Layer 6 of a small transformer language model trained on English Wikipedia (11 layers, counted from 0, width 96). Numbers have three digits each and are written without spaces.
A neuron's activation on a vector x is GELU(gate . x) times (in . x), where the dot is the dot product.

Input weights of the MLP neurons that the questions are about. A number n stands for (n - 500) times 0.00056.
n6 gate: 513416362514473320429474460584207570208426645432632630500513657595349756303301555514354573527461714748483384465382743659500119721451380496350281622518349575194621387337388372479532647529482769615491615583293690687432417266565292665824402504590721540618299341404563259522607527514440454831
n14 gate: 722385324412582277686369431364504403353372449552509508500504433539285598149465277614356404526542307838407307576443316382793288578509599517516307705432608682567684314413839548249219393518786509394500363567658589531381376509594334453615585487327698689567448323377629540395547448344527311541
n38 gate: 608485535793602436306256611405520381703542654127485607074570623566627240402449618526553392220666691480152495545582563798634290810515312188389344692580532599579339424386535206718444586629505591547624458367405291341423526500511720706685721327413557869781387611407722782500711459806370703495
n41 gate: 356415352320367186666536693659521564384614512558617254389683344541536430546409471466370538606611463228484433343542590533563786624423469602406525584581353370347640500271644416394343443579604451618353335616527691626465509549616423488680275423243386080544303492407516500375537434675335615868
n43 gate: 526370526460487693526387342665390534544242448673331441540487637411708575617598576680542540679156570560566508310054551598446683451500458706471737628648255807345500629312522630449394443159677293446321645517421678549718609738601517395417766470589482694397558567176645414530360416300654607508
n47 gate: 655445568487708379530470637373392374281531685513413425719475467401380875360405465386784679555260457525375209685409554382548533513390471406512628300487275639667581586477850434258582269282625504509544645554298610557533341629594373560725606618418368629580583574377243385416628427262755564681
n57 gate: 823424505236393514585363275714519491765599467160160342394700365703454619598398495539555261414551299271341652698534595217554361602733596605785371785177530628265313176675471569537456294679485438588451633584568476402413768683730742395357538467248667601472446454456375525594400539636273307343
n72 gate: 369624473213405657606672487571581399581532614301057427464580383523336504441410309180547486828478732834462295294446374337414267482584774375496335504690256306452366225194558628333657464519563259445505505305424478277491666746570416420513402561446450522513245423541634736544607590468376554539
n82 gate: 652532296846322296589536713391541600451483524802483520401642468446441445684471692391323358447409565580214457412591444849567393376435606366559386444512418456532475574412508533359385378730855684697467471468442423358496445717406375386618553757318555303504475457525377352576573706405529860516
n103 gate: 343169595442403347676281543569552308343513444394161370338664492654643463571504562683496580297529387551668746491597450389478622443582596361617487466793701646160409658551526772709386513606526339491491451398414380562620279631518332387703565419720759217368265529460395248372621351280545496379
n115 gate: 389250323547504686488583593567712521441470596654598410551341426572655363603423487664496552697635517533472662579547438539663582513513755664282584364625664558529420428500492301791496572706509234318483696249440504818448710204531295332307521197483734500323607504435695504525370627555695599200
n137 gate: 610435416553495633750611378342665302764553366177490586811407404467369437193329615702640634556527514276429662440338407180299455448477689388599528340528702366404350457223439399410354172590495641442758674655234630190218291613695416776700635565685413444546295410553340461413579448756350588428
n145 gate: 360596448440411532574446406558686446471339350576391233644403522503544531477654477480550576471494445396522609602530486536437421733297435646519409433452541500405607431653588410275500860459530559623523356522626436685661389601605452669445506510661433568500586403503464510440798516569356378484
n159 gate: 473504356627346683562404235535672408516516477666895602383481451606455452484453536640335397372564551530537683316409626437556440637596504850437539508674738508283683539279562576635402500633531481608647400587393615488307339535366689558577605462307436449405337664484484677313647563839676438474
n167 gate: 608454514252428332592465511212572535601356645587413725378635664489676486420641518500362650479368489615426514465376515365471424489227366479315425601465466489388318410435500680483431496458804453419489636570507571577418437561623387304482678504323445687332442421434353741665603421641651651500
n168 gate: 507342137309675467245604541419527503551546537514635434661399493486401636615314490371402379524428548464632304423306464413392414596567539371591395546547582463513493435558626280653260459457593214249569475550632517524471496480376615507463480647565573490420507503594694525317615445528595376588
n169 gate: 463652483390521492238414562368500606826509582496631528529570597529664540564382343594572619323552591387402472651458561445695335651446285446560434358471688512492413311589517274648483429796370592798470564690311352551230324412773500434574632427529649179329432667543371556337554801584171504740
n171 gate: 542415582482679513406206383496552428743758628426688550257436492596437533447491447429359663457696418550455322627342599447465333365598326405471375353675568521428556583097189279504213435633308314575694447475406543553442263552257637543745715245208460786420553658456621245441337370430496379438
n179 gate: 668402608417363571353460274397268509550584500587560386514258733514600379505688574356657541760426175438487353353233500431343443623276331252314581421630305464500495582597324671270195414452486396245292542377384500606405542427500469288343289309431416936593777413277799673660383486372435364491
n188 gate: 377347561556595437372627626378581487396460599657326547584510698451537565513441375238621421481428458406411423595349652447401525549494441497509490465474507478282513487455497523658604636338376532387447457428543481474775721665651468532269359405487560357430441320477506574633500328422423682656
n6 in: 468463435481566427340308732385556464495390783683477827561381428570549456495687722405549476500348472667618527650401379811321101304550394408496338577193554505418495378475653628429537519594832481666651433414719733745434490528732436482500615596303476625890377451253207620427468416280333244830
n14 in: 902448300296494419663407476377370304340294552780488705589471683322347315061637296597053440547409529695422506460362346566806113613506782500664412884453593552667518429267852211370209482569666465048908452712316744188455329642604296218728424737405675600638746077210559524321506506530676324296
n38 in: 610322644596545438291691698478441747401621527290532261572634447486487354528536362597318482558530585382321681451605669148578261251442595383823469320629211704654487654490397339681441491572523356546468129360385549193564370527528545787656406659695500586333656405440428970337572581486597534444
n41 in: 383651496508500561716504508332629930354316463458634812562611448316612425483458416398321559578468607512457401764504729719534424171348647636563595593377679577476281300633599580516492607588253711504627436428743459664457564359478664322566335565609508259488462603542608342707570741521683539500
n43 in: 456313393441425323719338545492368532339771367350342504525691592529651308844558257391378697484595623632690351383800423554533770657480488525429504280268396561299307305491414563492529463413687451340450390532582411379426526789718593500516651351371546611633596465357570475637520318346534269449
n47 in: 318517565504574250547585574259469385487290568579487689548814411544387649478351504793717752397198530597410384517324518368332605596423400569488448386337509692496366509644552677350653478389662626451557531567500457765496226443753757630732612543526451391585619616500444181606591256294415910525
n57 in: 287689367541419487395373544650361456469385417459527410250540396662509453741482731687616282337487393569475734570749398545604470563337543669287340543425317518156438275419695331666455611472648558678695656526151772224475417719574403451376668286437326683426378782386308459465611715743381421487
n72 in: 436655500355403614795510384480648351459369744572367593643194377157485650428664025334154361611510475397476393684546331438386397398189665096330394100615601835619292577462444303388403672505439525391397547663658510526568474261220781348616319455213547556564644743235835537555616475490563419378
n82 in: 769662261553649742291520368532612610616385551569399666384456566270446359463718545680393439599465361663636186527699492504467419629433305703557544414654361626406544383183412525527689572402544352422129586434436303573420438432650634404492520575500459716500382408443288719653417408536541418373
n103 in: 573574535558763280461639456570571254412636526286299423584491581709619441536580370405293222714279601500841285513460657433702462793661601548800716577696653600354509269491693500513305298589384474545832495607446461518508231566486605513469680539700581619642289496681482386392281752580332562475
n115 in: 488220464125452477591327740488412746456591583423577380608634442379515591663508325451446549445616508613545722567654529484235585504433542532550372527480731402609368407731592663385444548415714424373451673504409575569428682332359397074468575237552508392523455400480548132363421327468422317504
n137 in: 414500541528458346596546555221667591333324250294537835370477581439473645561449415590664382601781200235487381536364553298335759756674372399128477522162495413468532365416763387513514329436346828443524429549382309152619653481365431463450619500271272528617481504486537390694693398603424457189
n145 in: 528314645511493380554368337342547493551380482438283486580583278518367448341632684530622393435437500408390438294552386629212668610328431630469359461694759607443536562554496493469394731642504525600437657486558782552541541660560615373622363685390467573330559462455431305564345711419545588702
n159 in: 384549467542301580427282639419533259327403217388583714347610548744615379668678655647401508455294623452729551500288410387563571694366543504374520656671578508560627637557414681531459455478425656639893462688353415400602653780543334328524630492417433381596341768580377500588749467687424492429
n167 in: 259511646673293338721470504672655553647576587371566172678542553368612724500465504583352586638731689432496474807555714543531407321523541558493670740638350359557631574591338670507551334545465500599555158226482496622441532519480439481370446515601480473391366644670523588560412488566401413622
n168 in: 613652492465504523523451515466752530802520553391258593279595699504388566685547476460352582443355404564267666527422383653653347628412707596430843312389354424643727344496742413567391358271551677543315563429504511531522556523713595527599573557508480403670681323382519528553577264383532644474
n169 in: 429298546406072492413360700698585508670484424438668444469210676624593375351375390753611825626470389474638504579539649543551593570546563423353419418462634724500454636459385405781353488606659419398480488560558538629548400423516450669588481564726674635549492744461411476613615368387500507315
n171 in: 808327539099451552562581645582364277709480438475362519412505835627505329480667540361500544380463621260560314733692429278307317524486314331621248363414378433581316275344587550454725534562583738485446181241234510628514465515742351655548500395402321033334806691371544490500302744461655209467
n179 in: 632600495677534406358396466729597443602242282339398500771419626379310454470636603762731716586714500444477431604446339412181467524591767289601380383362409642646543762371606254251476346188442317155436520336732429676743644606675314769424524656422727621580446698357249475542419258334228288282
n188 in: 405373364337670420446565516376304450445259531457172443276434439583579686464670564488511552694523613618611571684575504583464432524430451391519356466454381492298519579513519296433759706442299746392428375284629408397630734469593458555434318676433564492717671283448344601775667320626556467339

Each question shows a token from some text and the vector x that enters the MLP there. A number n stands for (n - 500) times 0.01.

"ice": 494413607519530304541628501501476609459510545624530398420512569380544496742496488741326628583491697303364594500343514508712411723518393662579627626549619407573513500392478557724532424575389290564512585547533370311389414629456556490516528378663439480434617403430331604571569596644534564554
Which neuron lights up most? n38

"ing": 657255449397423441526414515625370434373465703800540558627461461446716595598504479482417480531566487546539443562621575515623503514581580853542561615576511505407480435437548515533445638559504424630342466631651475448533426642536495647476465556550639482530375433334243435463579520628605362668
Which neuron lights up most? n6

"s": 589483384564624404519466493436557414347504600784597484596467592551868518601390421560432445637708468626460566568628698546543580485620688745498467501564579321488378442400628533505549465389517429584516496569573498586449489625433489594451566552711580296464526403296441487633636464634546496551
Which two neurons fire most, strongest first? n41, n115

"pa": 476455564296519533466499736815621565346320444655398351489538551453635571689374507342358668552632486466572573661427554485251303581441375535440472479460490372533464643313528511614470521565329395500476456636417269436415514638388405507620664540578452481634614444496363569484523620643559521485
Which neuron fires most, and how strongly? n171, at about 0.4

" prevent": 530314589456403432495535521514622367463448528797442695613514711411725541638550529475433460571506630522519508612537592459688592580436622799563373486451755544594456520462517525532510503585350394725464363480463451395457432685397614517403531584556629523456387406399488359523675535640472417543
The three highest activations, in order: n159, n103, n169

"B": 599557562330341512423554410444561456280493500892538628451526418437632555657374544350292446470626610479490388527471487611573753673466398658469558460532689475422454552536651351584317447409433342601314559535506465533590638628397540487574498367571469429553511333499435642560584537738535534556
Which neuron fires most, and how strongly? n41, at about 1

"ft": 573513666471430415413518581363497555671324752628489432500548479413637747550336658592394530563649599516527614545347599522396482611350503605537439470533775495414563561504534503476456406350639474444477590327676461382473473661418698466392544476595442490345485364627428737531574533686599409620
Which neuron lights up most? n167

"CHN": 322418575433452422517636525513566548389250495477426544642566548230721555591481525556363473365547577479536506465509398622543738663360395558511731495606651355608436439461538392533450411534369225347394466417581505421535610702558556510307575492470413485440585293509337429475555440569585309520
Which neuron lights up most? n43

" (": 474477683509327377461575635454463520485383463542433504697512480514536557473631483301568494389593380539479696509514483592441480571514583517531469457485686200699383793506551398509552737467501617563505796496728442517574402597581637613257585485528417566508551351503311555654524611572540371474
Which two neurons fire most, strongest first? n145, n188

"to": 537488567398311546583522535511459529537433531577344473457434598571421653508521591448435540612557561586536585446497572529403530678653501461550523650427713345334274559321609648483484460369461361347501415597433457391646438635591621454400660404537655559382525692459211487638550616648585451782
The three highest activations, in order: n57, n43, n103

" This": 754507481468551489602511540501569462520529574755474600444559538537650647492255506566513534418730551378430560620504468573459724705540339802628621530432779578578362561474323530623525470587336413580323490666598562601602532591439434383551427478491419422619533592323452425541577522625414521514
The three highest activations, in order: n41, n169, n115

"producing": 646290480458469404619520541528389504347343714756474526544467508392706622606395487708367620545527536597483461584591574667485545553555600873512546475532785395508427463411498532561520528452460370663372509575575469399411570540350555576425546526636569436469469472343289520546525573607572374571
Which neuron fires most, and how strongly? n115, at about 1.4

" pro": 432439297389553670516662684591417299417403473481421606505562539405586474740471468434496592490640602512510626597501368322443442648559462584582455340533653392632364650485541410476430397389304449536468466560433513397525429651504685603562622586628611580518651359495426583863641549525423524425
Which two neurons fire most, strongest first? n137, n188

"mun": 384548528504528496322570521396446562339611461654482586442566603477649535633701696604492278711680610530493612520616526418540426544349342635440599675473755343579492645452485540450359540518378396386455350660490581534667446521560566434472651398497605532435563652404482579576462438830513343436
Which neuron lights up most? n159

" more": 663364356567464370497537565432401535571454460650510443592455481417634686708401446666351535574589461540542597634504517466608480656528706553504585520520732392571504612560541366521548550528459498816413603602487491579349377597348672605589430461773554424542655501352407539627606375720503492496
Which neuron fires most, and how strongly? n169, at about 1.4

"en": 386573574490542478520460614532661526491365624685482533487477636363517474740435543503561519567602552423456555586488542591462199633708478453407490465558831490430404495551845470526540432442486426407418685468714568419478381638493690481416411567759306543483594493467489564513559523628395417557
Which neuron lights up most? n168

"5": 590620776543650410448543598547466668366508565631501406520547774348634561669573432434406603477639487602457579489507537633504378624430610443602512664497738371588335704240653423484487245484566481482432518449586506343464330583508489579326426455419513499491647474512420597650491458598386465524
Which neuron lights up most? n38

" of": 601368477500423548494380532536376566364512657790531621590485451482715635598374428492355445347424549595425540443699439533589494704638531823491410562601601481450522493373583418528547604502450476635423619627547436421437528607507476500372555624556654402514462506281385446568609399558583250672
Which two neurons fire most, strongest first? n6, n14

" /": 563511599494293550458499713554495507504398532570554688655540379406616503472565409464426557300664445500677589373532364567676533593621463595490592360676647461785447554364642480537486464335354454457435537500617388434610412591637504595158487576555524511490506307472335474631596422589516300552
Which two neurons fire most, strongest first? n47, n57

" between": 570412524555467544539326521469411635312505519724498564618472605449795611689381434562411431362501575617609608383716451561624434589538477801473530536603668449422408554482561396672457581436387466749401486500614466477615592566479459585476560493586676399540497498349425335615596411534412398622
Which neuron fires most, and how strongly? n43, at about 1.1

"z": 246640501495473462591538568444546390508438597520562399654518524451614481317428516346353432617659582573427556443438388519302592691470511708563529424555686424448567597532719496523519552265470390385456625339495500593461517530463602434382563608629524437416663271593414682587622518661676376690
Which neuron fires most, and how strongly? n145, at about 1.2

" in": 642466643487400470537528641491418447479540635694417673484428393570653478645250452533337416493463488563396599575609567423625479631657461702333307470611650412480357539513608429551541586489354543579342511562674411290364554672356260481397574621588522461397401541421378533609567465592420408636
Which two neurons fire most, strongest first? n57, n159

"mo": 478408450502579460313595666541508516334445446526574279420419564535684458599409583397472605482630632646594570498399624415399372668376415364640513450374645365701388611349608474692484517520362327479493450415424240531516562554365490377604524437562516530356625506391344562672521523753597470432
Which two neurons fire most, strongest first? n38, n115

" re": 766322541467524593422753471515511455454421551632443614507549475405401619628488468255408507432642533501506524672438484285354408601545615556459359243512637457627414516440604390542457505447440468605582550365483397683391320658488413404530610362649471613457564386433393314551573449785399486631
Which neuron lights up most? n171

"al": 608429439578522257501557638523402392405640537732455568510371521406502589580508576602614458544729590610615627501566432582654572650522487736499524600562595228641379495290523549586546423391496504493487548635494536475402382542465552543200574406741685531571600511398397555674565426611496374667
Which neuron lights up most? n72

"sum": 451487528434596601361664435419527566729664680585485584436466680395581651631564619729423527727698476424529651518509510465691345512685434487662440448301613475563454508433596586471645649404546298355509411459399622390599474581326506519568612447343579422516548417536521402279634506653453410557
Which neuron fires most, and how strongly? n171, at about 0.62

"dr": 331492514353449401390427565439535453308475538738537349661548630445562486591711599719431538356622644429351375369491652372571354466451528720447487540517768522511383548538648592525654460407624398403444381499435461394609681623388442440554341578539603387362457448499530612570636517764431464460
Which two neurons fire most, strongest first? n159, n167

" World": 578451331572577393619639458593502548577500456593560546533510608481733540499484463356601568326702493473553607457446372633472520733420499605485447282630713385509487458475565401498428539470328394359473486471733457451359401726557525486261492535622412582536810507411470521696522550586453337535
Which neuron lights up most? n179

"S": 726414560506332667346651446489453605379408563808605432646467522503622730746479515300361457515549522435489487499417500473529536695456497539371620390622636488492401673438756390556400512482430453502478513481468410695432541651453415660468658501547565402530400435460338435533673555673578410519
Which neuron lights up most? n159

" Kate": 497501633523451379609576544470477539437540392716483500699484620521699407515661718471419564371588389532534468566570413513385705696599387542586432330475813382513517419399552388549540600561329391359363586567561566537485469573562442506312523704552526445459510244463420601687519516591593407631
Which neuron lights up most? n145

" is": 742322271470538686471519628480460551686539458619485521437567532507671422714570357382398516399626339491547671542657457509502573562670511707599526507340671378528354543486626466561644571381391579469458774602637512454690480568365625564556551599584626368445477447474469466613606490607452329529
Which neuron fires most, and how strongly? n168, at about 0.37

"-": 360471552546472550474582518704416484460524605629458450559550532382438729653664490413423406415518330428550683389567481556597342513646477478440516356466820509581407702430698624497406561414507621391470475604597412328592340524477601547406655389471545637515523264500313482704470603661451547569
Which neuron fires most, and how strongly? n171, at about 0.24

" access": 683428627531544374515624460498531439511542560783378589601424733421666504578663499452312397681525504406480630468491623523570574632428489657524409460378726439658434619484443645424499587439441318584594385499405510629486431660410583537364510338751714435534529456371398448541586519668436458627
Which neuron lights up most? n103

"==": 611461429437524402559602413456584434364488530763504517621613590549752518463621551257429579393559455520468544604762564732437560736521537506632538526505532403290519420417637504447648546473485429705567553555570542637599516694436481450595640452499457469543534433325374448506768488470661316580
Which two neurons fire most, strongest first? n6, n145

" Se": 653435627375351607462613475505483597398384521797401430561482611307545620785447544297433677387695580412474388528419383306473520695446515521395477308588537339595497615289590526537530445597495539444469414583592325555455507677485629549594462556524434623372455387417340612530612578644530387536
Which neuron lights up most? n72

" Women": 716334519602578562624711251455500562451580559635437577581474599435747529548576531453412571444686526500493626504469458439691525661464393510488514457556734324552403341341495329522351527704355409413480390510586452671531463684486471504488601575549451483464566509331237520649573538586675472574
Which neuron lights up most? n171

" ==": 548466547413514282486627490494596398318516544719498441548594645571640472550582412338433644471487406589475606602775596584470354746530581483719520505545590370227452445396597545487586556552565377719588481532588554558585533669412534451526541458517391407500604470286410417630727536499428333532
Which neuron lights up most? n103

"ian": 269582459371543382549429735470625565516424520560537634538532690393636490551437641576357557402629613555456458573482391472360541643459387610459638572629635286439467589552558390525490352542380391186535554493748431362550370474583486552300540604566440558334616355532493523681492440608559394613
Which neuron fires most, and how strongly? n167, at about 1.1

" to": 728317400393347410485460563302493620335581380567514592554519569677682614622388403402422494518533597463502514509679549345464508622691593748555484435568611423524416526418493410556529731486533408643414524536497454549503409663591467412389395614621642404472503518368317497665564454538593249643
Which neuron fires most, and how strongly? n169, at about 0.48

"col": 375461492482355438380512633444340525484297570676447340458428558427661638557906694328586465510533515532411676462488303420550574497568357499640486430442715571542274476456534653571447483517409400427567439553629485453470653657420440493410407287649559504325626616469440456464548498658457434639
Which neuron lights up most? n188